Layer 6 of a small transformer language model trained on English Wikipedia (18 layers, counted from 0, width 64).
A neuron's activation on a vector x is GELU(gate . x) times (in . x), where the dot is the dot product.
The model reads these tokens: "t" " S" "on" "b" "ar" "i" " Am" "s" "i" "." " In" " " "19" "77" "," " his" " p" "ater" "n" "al" " un" "c" "le" "'s" " w" "ife" " d" "ied" " with" "out" " an" "y"

The vector x that enters this layer's MLP at each token. A number n stands for (n - 500) times 0.0079.
0 "t": 372,537,566,374,533,527,580,468,521,779,525,494,590,470,383,347,420,447,373,429,432,702,445,453,484,639,642,421,357,716,293,568,343,635,442,330,610,449,577,617,327,520,466,594,664,487,614,466,635,240,480,496,491,509,574,616,556,490,393,654,325,519,420,132
1 " S": 456,457,462,434,334,501,572,444,541,736,522,405,578,570,438,486,637,588,491,484,428,606,506,490,521,454,303,599,269,600,127,554,518,554,564,465,511,523,652,463,575,498,467,492,441,496,471,561,484,22,601,448,783,494,576,501,564,605,287,762,457,481,370,228
2 "on": 505,585,600,291,354,850,543,561,359,843,633,704,652,487,529,471,397,556,438,518,417,409,564,576,402,641,506,580,326,751,252,539,440,574,633,556,320,675,642,443,369,557,595,609,551,227,525,510,499,391,520,483,608,685,614,498,545,833,491,604,593,495,572,418
3 "b": 461,343,478,366,413,643,475,480,521,681,686,555,424,531,326,693,406,459,518,498,422,644,454,554,491,375,546,588,413,804,264,562,426,423,431,434,582,680,747,605,499,423,448,565,503,402,611,275,507,320,711,475,686,513,773,740,433,445,364,604,195,515,458,392
4 "ar": 484,284,519,378,606,848,493,484,444,586,426,640,552,325,500,359,556,433,568,505,347,612,705,449,539,637,441,596,503,589,204,407,488,440,137,488,737,628,528,328,172,415,516,582,714,542,445,437,596,399,518,568,627,405,474,539,548,584,361,559,218,473,514,322
5 "i": 353,459,543,429,513,899,571,520,317,476,503,723,626,530,443,524,316,488,430,521,260,721,716,516,334,484,368,553,487,688,439,383,435,477,405,383,588,475,421,459,442,344,407,680,499,450,613,488,415,139,566,473,421,389,596,459,421,563,569,637,429,564,321,345
6 " Am": 484,403,512,688,396,663,517,532,518,761,483,527,427,513,491,409,689,544,380,664,289,660,589,574,461,517,303,485,296,525,371,378,516,541,605,450,512,853,626,389,352,342,505,525,441,656,494,480,529,326,564,527,591,559,532,446,517,587,324,758,466,563,344,241
7 "s": 389,418,480,452,499,632,450,431,606,854,579,461,572,381,685,720,435,398,485,481,531,458,621,318,351,475,463,492,305,535,149,605,321,562,565,435,362,647,386,564,528,490,401,526,617,567,589,416,519,293,633,450,481,576,398,538,739,460,331,645,318,475,479,203
8 "i": 395,438,485,413,468,925,542,470,335,547,511,712,609,477,464,552,356,472,404,542,274,653,753,453,381,483,462,529,473,709,402,497,397,448,601,362,529,517,437,447,468,340,426,679,443,473,572,473,414,66,561,457,358,436,648,473,392,545,503,653,482,590,395,352
9 ".": 448,551,559,483,450,382,548,417,526,862,893,514,469,475,663,616,452,650,420,713,455,524,552,495,684,523,515,463,452,383,384,638,504,455,672,559,636,544,575,586,467,501,404,668,728,573,596,616,580,361,482,402,547,489,755,347,625,577,533,620,503,534,393,306
10 " In": 287,374,436,426,316,516,520,465,488,704,625,678,523,485,558,478,654,547,424,559,419,577,471,754,655,614,470,581,404,530,441,618,453,677,808,472,417,519,716,450,388,409,359,446,541,303,371,614,576,291,462,471,468,646,380,620,531,454,476,682,652,413,349,196
11 " ": 515,359,623,489,542,488,459,496,621,657,679,603,492,612,659,504,507,575,468,592,299,614,576,289,718,615,345,542,329,639,441,669,572,697,508,429,565,502,556,579,471,532,442,605,636,445,799,692,444,204,467,434,472,513,456,473,505,679,425,736,493,690,343,471
12 "19": 431,442,420,455,452,459,457,518,514,783,682,476,560,458,529,569,587,498,394,570,353,777,433,632,591,654,369,479,236,602,607,737,637,488,633,408,655,578,549,452,540,490,505,624,844,194,523,439,600,372,503,572,405,494,421,479,484,455,371,596,592,784,378,474
13 "77": 547,379,544,463,510,439,543,449,430,647,456,701,378,365,682,545,447,601,328,581,393,757,585,503,651,631,453,643,320,422,461,721,507,225,355,461,774,476,650,534,287,475,524,654,745,482,527,566,496,309,588,482,406,501,497,519,447,498,501,638,391,601,137,368
14 ",": 497,488,655,474,509,591,495,575,452,691,665,493,474,396,591,664,521,561,432,630,515,755,647,587,601,480,541,513,433,454,686,632,439,600,551,489,606,523,583,590,543,451,461,659,745,551,572,706,530,320,604,544,496,521,476,301,523,588,495,796,633,346,330,241
15 " his": 358,549,505,450,470,613,497,527,368,590,507,592,630,408,398,528,604,592,368,645,415,518,566,388,769,462,509,576,411,384,503,377,503,622,727,567,580,410,640,531,485,350,374,408,723,286,608,549,777,541,447,590,643,756,433,458,535,595,474,715,510,534,276,287
16 " p": 411,431,708,457,601,533,478,423,472,626,637,510,507,483,519,376,659,460,500,602,520,791,435,718,729,435,566,647,310,398,485,466,535,525,581,445,637,480,898,399,488,512,393,603,490,599,741,385,465,335,450,531,774,557,507,607,578,840,340,625,403,471,251,308
17 "ater": 576,479,647,601,525,717,614,544,439,706,544,810,295,395,417,594,542,560,364,593,473,692,602,448,396,575,472,651,354,421,311,420,447,649,533,271,498,405,542,463,354,641,330,600,507,395,637,429,801,646,643,616,480,504,327,612,553,559,440,688,511,492,456,450
18 "n": 447,561,630,362,529,467,548,538,334,622,603,554,728,297,476,593,376,510,526,573,580,653,510,551,508,649,407,501,387,612,291,435,467,649,505,560,555,775,616,446,346,392,450,615,561,593,509,410,897,277,422,350,462,465,609,536,832,517,547,587,480,604,362,222
19 "al": 607,471,481,429,612,652,620,462,417,668,341,450,410,287,527,576,432,633,407,511,458,669,524,485,626,780,292,607,500,628,270,633,291,653,499,183,557,649,424,458,235,413,426,553,633,576,524,457,455,412,544,472,504,682,614,427,423,660,476,559,382,616,394,249
20 " un": 622,431,493,405,507,404,445,331,593,879,630,596,545,425,667,403,604,540,532,540,399,501,576,589,689,518,489,756,291,659,316,556,446,576,719,439,433,447,624,433,230,477,404,508,436,485,707,492,628,276,446,605,685,665,306,459,721,432,622,549,539,402,518,296
21 "c": 257,355,462,407,478,653,588,569,371,631,627,436,518,528,555,464,599,443,543,434,621,658,382,706,612,584,493,647,367,654,398,614,446,739,591,470,761,381,449,421,555,455,511,733,454,623,655,514,578,408,520,157,573,562,561,625,593,488,428,661,302,690,479,372
22 "le": 370,444,494,217,705,814,412,370,370,734,475,449,480,303,518,559,381,653,437,624,431,632,431,394,506,790,441,482,531,439,213,666,725,583,311,475,558,392,342,555,367,498,390,681,527,525,560,445,609,477,533,546,551,482,453,413,396,372,314,659,447,497,437,310
23 "'s": 415,501,491,442,458,726,511,529,371,708,520,542,654,444,336,588,480,547,423,635,393,446,585,427,741,547,428,577,343,553,484,415,445,580,722,441,594,422,586,520,573,335,413,454,696,429,677,529,724,578,452,475,630,792,467,358,580,492,450,753,465,503,351,263
24 " w": 461,435,453,580,564,450,501,393,469,858,617,472,652,565,436,412,595,596,581,541,633,724,557,544,557,533,559,613,433,460,413,576,357,618,608,407,645,420,647,456,391,480,523,420,677,642,745,578,634,181,638,452,898,629,579,576,704,666,453,795,480,489,479,564
25 "ife": 566,445,552,559,547,702,595,640,287,795,577,681,487,319,567,637,630,631,240,705,434,535,616,424,478,538,513,647,309,699,395,480,351,411,341,565,488,496,558,496,517,459,501,572,649,344,709,466,671,301,582,589,571,659,606,527,489,406,459,579,626,506,277,342
26 " d": 558,552,558,408,413,469,473,463,438,623,525,486,442,478,630,286,671,524,407,552,520,763,607,475,590,702,619,550,297,462,355,568,393,620,630,480,651,501,698,417,377,459,417,459,486,631,766,496,391,229,437,352,684,559,611,596,781,549,566,865,559,505,313,431
27 "ied": 420,462,579,434,438,674,558,495,424,547,602,552,470,670,475,740,484,667,297,713,659,601,517,589,475,826,358,725,451,421,480,555,548,515,424,559,711,594,978,520,490,456,381,625,577,479,676,415,654,609,490,477,473,502,457,441,372,258,486,667,544,429,508,329
28 " with": 411,441,398,550,426,642,488,458,462,861,708,650,504,537,462,567,521,659,453,590,461,542,496,686,687,426,620,577,451,430,473,498,511,779,414,344,668,466,653,622,415,397,324,440,715,498,604,606,688,462,601,499,619,563,520,371,564,528,420,763,571,510,359,376
29 "out": 413,278,476,625,603,509,386,481,382,850,393,698,605,485,707,602,365,419,325,617,584,720,545,561,583,436,466,720,566,369,458,717,305,776,526,412,709,459,678,559,406,455,364,466,609,259,565,449,631,375,545,521,549,499,550,560,454,616,432,527,458,510,340,441
30 " an": 453,481,483,362,467,499,475,342,423,630,617,543,486,313,270,436,472,535,411,663,579,527,548,581,678,612,444,593,382,445,568,404,571,748,663,507,687,512,643,242,372,345,364,526,609,282,617,570,566,349,556,457,657,539,424,447,597,575,277,678,461,492,184,297
31 "y": 546,480,448,468,513,774,631,308,224,664,713,567,478,361,515,662,603,529,484,492,226,464,579,502,618,610,389,520,427,463,475,534,352,767,604,537,514,493,504,681,476,560,466,655,585,444,569,404,518,461,551,442,498,666,598,471,508,516,365,658,263,551,264,251

Each question shows the input weights of one neuron of the MLP. A number n stands for (n - 500) times 0.0021.

n144 gate: 407,660,538,425,548,589,438,617,530,570,541,450,556,360,620,457,646,438,325,315,489,372,441,405,285,349,704,556,363,569,644,563,706,500,585,498,456,632,368,504,616,409,338,583,444,554,361,440,417,588,417,431,564,701,629,411,371,392,452,556,621,407,488,390
n144 in: 537,540,498,610,379,426,597,471,488,665,458,505,401,648,526,398,544,567,443,424,329,387,633,462,515,452,545,475,419,295,660,328,421,335,515,515,347,358,532,543,264,517,568,395,668,395,515,665,514,443,581,406,672,413,451,718,359,448,427,577,484,581,661,714
On which token does it fire most, and how strongly? 18 "n", at about 0.65

n36 gate: 744,509,323,626,486,476,468,780,363,450,476,360,417,542,518,582,668,645,475,567,587,391,584,300,539,600,459,496,559,612,459,425,559,431,549,670,393,343,352,563,516,687,461,452,600,213,602,563,625,599,372,507,589,666,774,560,244,476,298,318,590,442,441,462
n36 in: 648,411,334,769,440,552,652,545,491,811,587,482,317,614,461,537,495,468,398,606,378,321,426,350,290,533,522,568,223,600,638,408,576,406,520,553,442,353,672,777,454,464,431,427,548,454,386,514,569,578,373,271,332,309,739,491,413,621,438,408,547,376,514,347
It fires most on token 25 "ife"

n155 gate: 583,461,441,406,368,634,584,630,516,309,539,478,625,411,457,539,362,439,503,537,364,398,450,702,520,397,517,313,444,585,394,553,657,276,502,646,556,536,596,696,535,557,374,338,570,533,426,677,371,505,673,707,589,543,643,680,559,607,900,477,554,600,550,508
n155 in: 512,498,351,400,299,589,618,617,463,390,650,534,587,585,735,444,379,586,616,599,493,401,674,608,418,359,457,464,621,445,548,513,609,435,341,503,625,495,752,522,642,479,422,468,487,633,468,679,267,199,584,433,529,336,417,426,639,697,800,401,470,790,549,567
On which token does it fire most, and how strongly? 5 "i", at about 2.8

n172 gate: 452,646,443,424,378,476,390,637,639,550,520,543,607,485,493,419,612,442,444,515,583,400,371,383,622,440,615,752,616,446,487,449,495,433,497,501,349,400,354,490,548,535,361,571,393,520,550,517,484,597,434,599,233,481,380,448,440,389,496,638,350,494,473,404
n172 in: 501,641,470,761,307,454,618,605,491,457,470,634,558,316,403,590,498,410,576,417,404,393,569,613,496,638,411,503,535,395,643,289,598,687,493,576,425,425,524,597,402,551,481,608,586,493,469,514,698,429,525,515,449,237,521,593,617,424,523,497,592,648,379,447
On which token does it fire most, and how strongly? 15 " his", at about 1.4

n123 gate: 663,564,377,506,576,444,525,277,494,438,498,433,597,525,411,549,361,428,464,564,435,437,312,688,316,465,395,530,696,478,335,315,613,475,266,529,426,536,372,551,525,561,398,465,280,511,609,740,471,521,452,396,562,497,634,548,281,554,612,612,281,263,412,219
n123 in: 334,318,528,524,428,449,438,574,393,804,708,593,662,514,406,529,479,240,550,557,489,338,462,527,552,709,459,489,549,297,574,318,670,721,442,621,518,435,427,523,584,550,435,665,224,747,300,497,511,448,517,377,305,438,550,458,499,445,475,654,442,211,445,384
It fires most on token 22 "le"

n164 gate: 623,500,260,613,543,492,451,652,326,465,412,425,655,632,413,592,472,501,549,555,687,451,459,519,560,376,618,361,545,524,511,649,488,614,425,622,589,453,515,648,536,509,439,442,440,268,432,449,668,500,442,405,305,435,377,396,472,550,503,551,391,599,363,367
n164 in: 482,448,588,534,459,504,461,353,565,640,599,545,477,601,440,365,466,531,466,351,487,499,583,399,369,635,430,268,449,595,620,244,525,333,581,393,638,520,395,484,404,317,565,553,592,761,476,471,577,554,595,420,385,429,518,520,735,429,270,300,613,508,472,400
It fires most on token 18 "n"

n169 gate: 534,317,341,714,631,645,487,345,575,584,491,504,558,611,501,435,248,647,552,588,783,224,521,468,401,592,544,498,434,486,565,402,402,366,444,480,571,586,527,598,606,636,406,379,528,316,606,266,276,401,516,474,348,332,440,555,530,214,725,282,570,496,445,386
n169 in: 440,476,405,457,584,470,646,544,499,328,549,447,311,431,589,501,776,375,431,622,415,555,439,554,671,357,571,673,678,566,692,585,662,386,502,456,443,546,594,524,590,796,460,507,727,936,568,482,298,440,661,614,540,678,456,250,650,352,300,593,691,384,671,343
On which token does it fire most, and how strongly? 27 "ied", at about 2.7

n54 gate: 417,686,235,442,492,352,231,537,392,672,666,256,490,408,608,474,566,342,598,299,409,360,493,607,376,431,541,379,364,494,841,416,485,595,624,498,654,409,348,472,525,404,561,405,349,446,457,516,374,624,428,518,571,465,549,516,475,556,482,673,454,404,429,489
n54 in: 455,553,520,337,687,499,693,336,469,337,611,573,583,737,736,342,405,376,345,413,744,613,641,450,615,408,262,672,472,378,721,244,456,529,318,687,544,633,587,338,230,435,566,430,635,380,446,327,515,468,320,412,655,429,495,631,706,542,677,450,615,358,472,525
It fires most on token 30 " an"

n102 gate: 496,475,352,564,438,653,483,333,508,451,447,580,474,432,407,521,475,431,426,585,482,470,614,429,542,491,417,419,419,488,562,476,375,523,575,458,606,594,481,528,555,439,636,541,493,481,390,455,499,620,407,360,447,458,664,640,478,504,527,520,640,357,657,494
n102 in: 394,595,494,546,509,480,523,456,396,346,548,468,439,438,514,602,547,487,464,276,485,480,429,455,490,528,452,634,501,480,664,471,506,717,406,573,644,433,630,559,518,411,655,492,444,596,545,526,646,607,533,527,454,546,480,444,487,566,589,776,571,608,457,540
On which token does it fire most, and how strongly? 31 "y", at about 1.5

n75 gate: 485,590,461,557,410,439,561,403,482,510,480,426,480,443,483,482,490,514,432,583,602,518,506,468,442,509,513,612,471,455,540,587,430,515,590,600,323,553,483,458,508,455,557,425,483,366,648,446,486,446,469,427,483,476,466,500,422,563,479,548,361,453,411,617
n75 in: 500,477,421,531,465,501,579,583,600,471,407,443,442,385,471,598,605,520,332,571,460,423,554,487,493,508,649,526,502,498,646,516,413,551,527,458,370,546,485,504,520,431,445,370,573,493,507,400,489,464,617,595,579,460,310,545,459,518,538,536,503,553,534,592
It fires most on token 15 " his"

n41 gate: 586,669,581,358,481,500,553,506,498,524,399,510,507,525,542,536,258,510,696,488,452,580,552,520,611,645,597,473,510,441,608,425,368,546,463,608,374,368,511,581,438,631,544,424,604,445,388,519,424,601,418,368,568,572,588,453,476,711,396,641,357,605,557,540
n41 in: 480,473,550,420,479,552,342,467,417,474,455,595,537,433,553,414,461,439,491,787,559,645,480,501,521,620,551,579,556,347,617,405,448,475,752,663,576,368,376,864,419,552,498,703,438,356,400,521,576,585,434,451,481,451,385,478,526,748,525,435,364,624,562,594
On which three tokens does it fire most, strongest first? 31 "y", 2 "on", 15 " his"

n56 gate: 661,529,641,310,671,433,653,483,390,435,401,479,649,610,522,566,584,587,576,517,423,422,453,397,486,395,601,648,325,542,528,460,504,547,225,663,362,386,429,630,421,639,799,249,587,341,349,638,542,543,493,373,429,526,641,531,509,459,535,852,379,394,336,563
n56 in: 562,487,490,467,531,385,588,475,279,645,664,433,745,665,444,485,529,383,414,593,795,329,576,509,293,542,518,450,387,552,564,645,553,552,438,461,615,361,645,542,535,725,654,597,404,343,252,650,396,671,588,670,700,675,433,444,463,605,809,429,335,689,290,435
It fires most on token 2 "on"

n10 gate: 600,505,735,332,465,555,592,558,466,599,472,336,280,620,251,395,602,479,441,560,411,545,575,502,488,360,619,445,326,460,437,281,755,410,423,368,240,540,443,536,412,493,453,492,527,464,506,566,108,477,510,425,605,526,624,430,573,394,664,427,385,657,494,606
n10 in: 537,669,386,478,508,362,538,464,515,351,527,610,369,500,551,483,399,443,420,663,434,599,419,482,379,564,315,510,720,356,423,419,445,554,531,571,606,466,747,208,440,434,514,496,599,464,472,336,518,577,600,429,693,480,332,449,481,621,568,726,519,528,466,686
It fires most on token 26 " d"

n161 gate: 467,536,595,533,623,441,466,621,486,489,370,393,512,652,646,740,676,572,590,402,578,412,490,664,498,621,507,490,684,310,500,357,577,567,580,536,600,474,323,587,504,501,423,546,536,477,494,431,675,479,422,423,277,700,602,413,408,543,326,508,349,474,366,500
n161 in: 540,439,425,482,522,573,401,666,579,448,605,393,521,626,664,630,367,588,416,290,527,550,330,576,374,463,510,516,436,495,351,535,452,477,397,463,345,608,383,787,195,288,543,361,593,456,427,462,483,538,403,435,455,691,504,571,618,537,422,510,653,510,555,356
It fires most on token 19 "al"

n100 gate: 458,310,441,647,527,599,547,560,255,437,420,434,603,428,577,623,490,559,640,586,477,513,404,548,764,570,516,302,539,458,647,473,578,470,566,501,439,391,567,509,505,618,449,267,481,619,655,402,594,408,621,512,410,613,584,582,475,589,560,345,173,415,593,575
n100 in: 683,560,556,389,547,512,508,627,524,570,672,749,474,619,639,404,635,471,506,424,507,564,486,348,532,404,530,520,505,424,485,516,606,692,572,372,676,584,375,414,796,252,480,402,505,656,260,329,502,554,705,379,606,533,456,464,356,399,448,545,724,648,541,485
On which token does it fire most, and how strongly? 21 "c", at about 1.3

n147 gate: 351,336,471,353,469,339,553,501,458,511,178,540,594,568,521,405,632,507,382,606,565,451,639,333,481,383,464,356,773,708,584,450,541,557,468,765,602,466,371,544,539,416,618,624,419,342,524,487,435,493,281,646,443,413,229,407,591,405,671,416,514,497,440,395
n147 in: 655,520,550,662,402,349,272,337,321,655,470,485,508,382,699,472,311,548,551,441,725,550,358,496,584,740,567,339,661,613,321,547,547,532,773,419,227,652,555,419,334,239,442,724,500,526,454,586,466,518,484,577,522,483,458,598,255,359,473,602,777,617,590,569
It fires most on token 23 "'s"

n7 gate: 534,436,550,560,360,684,393,410,420,345,562,343,292,457,553,295,474,505,545,502,594,554,587,270,403,612,480,337,548,562,362,374,534,533,349,622,609,639,506,444,734,579,379,210,697,618,569,638,685,518,445,412,328,491,517,596,662,547,487,301,672,491,506,416
n7 in: 418,544,853,670,593,515,514,282,760,302,463,449,653,386,658,523,366,693,587,562,500,528,486,575,542,594,813,572,756,490,410,709,604,405,290,500,571,415,462,625,382,509,579,501,612,477,659,521,601,421,635,492,527,456,390,402,398,602,307,335,606,360,559,466
It fires most on token 4 "ar"

n173 gate: 566,342,488,629,586,432,372,526,488,599,540,634,577,569,499,474,399,390,363,601,343,457,454,516,566,409,553,497,638,536,482,363,292,460,463,525,657,377,465,403,388,558,486,337,557,457,465,561,554,460,651,367,252,446,547,530,468,650,426,405,616,542,473,534
n173 in: 577,556,607,217,475,492,550,402,488,564,455,674,479,397,443,505,530,518,617,473,500,395,611,413,547,374,472,649,461,528,421,740,466,681,343,395,285,390,570,538,661,349,378,582,448,593,362,335,331,474,361,307,485,354,514,545,432,422,552,453,574,448,331,511
On which three tokens does it fire most, strongest first? 8 "i", 5 "i", 29 "out"

n129 gate: 503,313,664,506,472,506,493,403,410,407,554,552,521,409,268,339,580,457,531,439,343,446,393,505,402,513,426,681,747,457,600,450,730,482,454,359,589,401,551,453,629,419,341,630,351,588,355,481,511,622,531,622,578,565,467,308,372,543,360,433,539,595,593,393
n129 in: 450,475,526,416,505,545,390,607,430,495,335,497,487,413,263,591,599,710,528,455,420,595,439,508,622,597,509,535,528,538,604,595,480,355,526,452,552,473,596,477,418,708,387,379,480,714,585,541,452,377,458,680,485,492,681,645,613,610,373,336,827,433,759,396
It fires most on token 16 " p"

n93 gate: 687,346,642,451,286,469,516,570,524,453,450,570,453,326,381,555,320,444,500,453,577,386,594,552,561,394,514,522,531,296,456,699,429,349,433,499,395,382,605,606,584,498,560,456,577,608,266,329,238,499,636,393,523,454,422,392,623,666,496,423,677,543,739,355
n93 in: 672,881,503,621,343,669,542,313,298,586,676,366,331,362,321,410,346,525,519,425,584,443,572,618,375,561,348,594,438,499,603,604,412,442,428,526,268,331,621,316,361,603,396,375,539,488,420,576,508,521,538,645,759,581,450,508,541,430,485,636,563,765,388,735
On which token does it fire most, and how strongly? 2 "on", at about 0.81

n139 gate: 571,492,504,438,721,342,586,431,528,275,432,420,630,597,479,457,537,510,381,374,395,557,699,381,671,355,755,412,560,614,401,396,481,455,459,554,387,389,386,568,475,653,590,455,404,453,696,652,382,548,480,557,390,324,638,380,716,325,552,679,541,339,419,357
n139 in: 519,164,383,454,501,305,569,378,481,475,565,386,495,692,442,561,522,414,380,524,230,449,577,537,353,439,531,481,399,589,645,519,554,360,491,368,547,541,738,620,506,558,575,539,428,510,401,413,443,382,569,467,482,479,705,428,520,408,565,404,428,393,676,400
It fires most on token 0 "t"

n181 gate: 473,296,477,606,241,496,517,428,662,451,460,615,644,528,438,658,493,504,498,346,376,602,302,403,471,649,498,306,525,597,472,367,543,422,547,339,520,558,504,406,548,448,653,430,508,479,403,406,610,563,364,632,404,611,479,426,560,468,608,383,569,465,423,388
n181 in: 323,534,377,567,422,590,534,328,519,476,394,432,642,646,341,515,506,478,440,514,459,556,516,578,356,484,484,365,514,682,358,634,417,391,478,377,436,467,372,554,486,410,443,287,389,487,536,617,354,433,333,692,513,557,621,441,530,485,523,560,507,524,576,260
On which three tokens does it fire most, strongest first? 10 " In", 6 " Am", 0 "t"

n80 gate: 446,451,435,466,461,500,454,468,486,468,437,439,459,549,460,430,457,483,558,415,515,520,426,588,544,447,572,442,548,468,478,531,428,524,554,543,529,513,534,549,581,527,351,577,480,520,507,536,521,478,405,435,494,530,512,558,444,578,456,528,544,490,512,525
n80 in: 367,461,584,442,476,529,489,393,474,464,503,592,484,498,457,413,485,515,487,401,560,490,380,616,558,436,474,506,605,501,432,592,471,465,486,504,489,507,541,505,475,471,444,496,522,519,635,541,535,427,467,434,578,457,409,505,431,528,507,463,452,543,553,518
On which three tokens does it fire most, strongest first? 21 "c", 16 " p", 10 " In"

n151 gate: 484,627,520,505,693,513,592,550,571,438,484,490,593,629,315,516,515,773,689,425,326,747,360,425,432,485,438,517,499,501,578,548,111,562,628,656,583,454,263,520,519,339,464,411,403,443,455,504,521,628,455,639,418,553,586,522,557,705,425,570,662,539,472,825
n151 in: 550,674,518,691,507,791,319,370,533,389,452,646,404,308,623,500,788,630,514,505,429,535,357,548,364,563,383,558,603,466,546,520,509,621,342,415,727,453,389,481,587,363,384,428,554,463,633,408,411,302,304,385,589,630,415,421,650,491,668,426,569,462,326,663
It fires most on token 24 " w"

n113 gate: 510,537,258,516,667,498,527,589,460,621,549,416,461,522,475,434,604,464,595,312,345,541,504,481,610,544,534,611,856,496,570,496,497,431,694,672,456,439,510,452,573,624,520,426,411,475,572,754,482,620,562,664,446,485,620,573,617,522,389,555,563,530,560,535
n113 in: 454,458,498,491,541,457,596,457,517,568,491,478,508,573,612,625,462,469,456,281,435,630,478,531,525,528,604,464,710,581,558,381,687,477,670,663,455,498,481,366,415,478,488,374,471,555,524,618,496,686,608,530,624,505,259,665,575,574,516,632,506,521,541,358
It fires most on token 24 " w"

n154 gate: 557,488,550,455,420,644,253,372,479,515,295,522,454,628,503,569,148,603,603,679,492,379,445,637,477,447,584,351,442,396,691,383,511,534,261,572,437,407,570,517,250,607,509,359,468,515,634,601,213,481,598,437,671,484,450,520,700,581,606,509,468,385,510,546
n154 in: 745,348,238,659,236,512,610,711,597,419,529,497,580,661,534,439,661,623,384,374,358,624,604,577,520,454,720,536,528,448,221,351,526,382,633,469,542,600,554,622,635,434,447,495,719,414,299,566,428,297,390,479,496,411,401,424,519,565,507,323,594,514,475,654
On which token does it fire most, and how strongly? 28 " with", at about 0.94

n4 gate: 758,513,504,582,477,673,488,638,548,372,352,406,344,600,242,386,567,478,505,519,562,593,516,504,393,282,414,382,376,491,469,517,553,306,441,542,512,416,573,490,498,431,421,508,687,352,459,594,465,446,424,535,551,682,509,552,606,560,555,343,544,511,652,432
n4 in: 698,519,486,619,386,626,606,576,358,484,389,555,496,655,437,559,498,542,556,578,555,559,405,547,505,326,465,515,413,581,459,543,413,463,526,513,546,406,558,449,420,517,454,485,610,294,482,506,478,446,642,498,443,604,450,640,508,489,516,474,457,476,519,493
It fires most on token 25 "ife"

n43 gate: 638,235,613,373,380,619,590,441,434,693,674,334,453,710,556,364,347,690,544,470,475,465,440,384,597,364,435,471,586,578,602,445,718,606,592,318,409,464,415,465,564,764,388,474,344,735,233,615,590,511,574,437,457,473,419,502,392,563,503,491,464,506,534,673
n43 in: 449,770,330,501,607,469,434,522,452,523,433,388,544,304,441,712,360,644,532,381,414,401,672,371,602,649,436,339,339,566,673,458,281,755,790,691,471,477,292,345,461,512,459,301,656,364,740,440,552,651,548,500,515,485,571,557,472,277,331,511,467,575,487,519
Its two highest activations, in order, are on tokens 22 "le", 16 " p"

n104 gate: 501,565,721,395,348,446,701,486,455,392,573,346,607,661,604,423,482,494,447,526,427,675,437,449,327,383,680,689,415,510,552,438,269,372,413,422,431,373,496,539,476,503,564,525,480,588,573,726,403,627,373,557,530,501,500,600,642,335,394,371,345,416,635,497
n104 in: 625,465,607,637,420,413,548,530,512,498,441,450,621,617,445,679,364,560,430,472,544,764,347,288,280,424,547,384,200,357,332,272,677,441,559,587,437,468,496,503,389,397,598,514,645,497,627,470,443,549,612,368,547,304,618,367,485,639,572,352,348,714,578,447
It fires most on token 0 "t"

n180 gate: 426,463,483,453,466,693,444,590,569,509,477,458,516,484,573,445,399,583,598,420,537,443,498,433,460,569,379,461,523,522,423,428,451,500,459,504,486,451,473,601,564,594,586,450,663,516,493,572,645,603,475,465,540,496,354,518,398,599,422,497,426,475,477,554
n180 in: 526,561,396,416,467,582,343,532,509,477,490,468,479,478,473,510,438,578,561,435,548,446,664,459,573,538,439,370,394,290,459,407,530,562,568,439,626,569,561,469,539,489,476,506,444,503,440,289,442,455,580,387,469,743,460,511,298,620,510,460,563,377,399,531
It fires most on token 23 "'s"

n64 gate: 622,638,464,596,741,566,422,521,696,389,607,506,550,724,473,504,433,580,635,460,567,563,514,584,407,372,417,275,363,411,504,244,468,468,524,669,396,423,436,420,395,247,393,511,667,395,402,520,446,316,544,467,290,380,507,557,584,486,662,463,452,380,377,329
n64 in: 583,675,340,548,587,602,345,596,469,319,589,536,459,477,528,705,311,630,469,467,738,610,242,723,525,347,369,404,504,798,670,627,368,589,676,499,484,435,524,590,515,365,723,544,734,713,324,378,442,397,433,361,451,525,535,596,496,389,377,642,454,535,657,432
It fires most on token 18 "n"

n99 gate: 495,463,433,486,693,530,623,568,474,659,589,473,524,395,352,444,390,296,625,375,353,466,635,492,409,552,674,509,428,502,728,79,629,491,377,428,569,500,497,640,631,348,541,323,694,658,318,603,563,403,557,476,542,472,362,595,597,351,551,240,441,364,407,504
n99 in: 585,708,387,294,690,511,722,588,428,398,612,645,627,349,424,346,461,428,599,413,413,513,633,296,667,551,312,564,471,527,373,499,325,622,577,460,568,629,366,448,487,217,909,540,651,735,390,493,506,598,471,506,453,395,530,515,710,528,665,659,625,542,427,722
On which three tokens does it fire most, strongest first? 4 "ar", 18 "n", 5 "i"

n58 gate: 504,518,438,747,503,554,268,421,454,523,447,478,402,672,453,396,515,624,513,494,369,244,395,465,489,562,548,296,480,522,544,285,496,363,454,574,372,623,539,462,379,479,565,541,355,569,701,546,381,393,562,217,509,531,445,675,441,600,450,262,469,465,604,295
n58 in: 380,418,484,632,734,510,258,411,400,473,311,413,550,535,433,381,606,692,369,589,512,441,450,482,470,600,578,372,488,514,512,425,373,506,571,513,494,561,496,349,563,442,390,387,703,488,555,523,519,313,539,447,374,439,499,342,542,540,341,466,628,597,538,316
On which token does it fire most, and how strongly? 6 " Am", at about 6.4

n45 gate: 660,487,552,503,445,314,632,513,327,555,473,556,643,646,456,498,425,660,447,470,409,748,371,432,285,484,504,449,516,551,322,391,667,445,462,369,318,471,500,807,511,638,561,331,441,420,569,706,360,341,538,517,484,434,403,548,348,372,624,490,466,435,504,547
n45 in: 274,371,504,487,338,311,360,491,657,486,477,514,659,504,625,481,318,574,561,342,468,457,689,371,426,676,501,568,496,348,473,343,413,399,374,619,528,536,408,553,626,382,616,582,641,454,487,741,553,506,551,565,590,423,323,431,498,540,689,659,464,567,594,695
It fires most on token 11 " "

n61 gate: 721,479,631,496,634,495,503,415,372,436,386,522,513,708,315,462,368,755,456,229,505,446,333,505,496,523,388,614,471,485,412,444,376,385,477,590,566,368,315,591,463,450,438,517,547,544,580,459,613,580,419,241,277,369,420,425,446,454,550,483,487,638,274,400
n61 in: 462,602,805,332,422,611,613,768,474,641,531,567,546,509,561,749,575,421,575,274,451,654,646,606,531,457,721,598,655,503,783,362,438,666,553,676,373,585,365,529,616,575,449,263,624,606,570,296,593,406,500,736,505,404,742,601,417,554,516,473,395,567,575,394
It fires most on token 5 "i"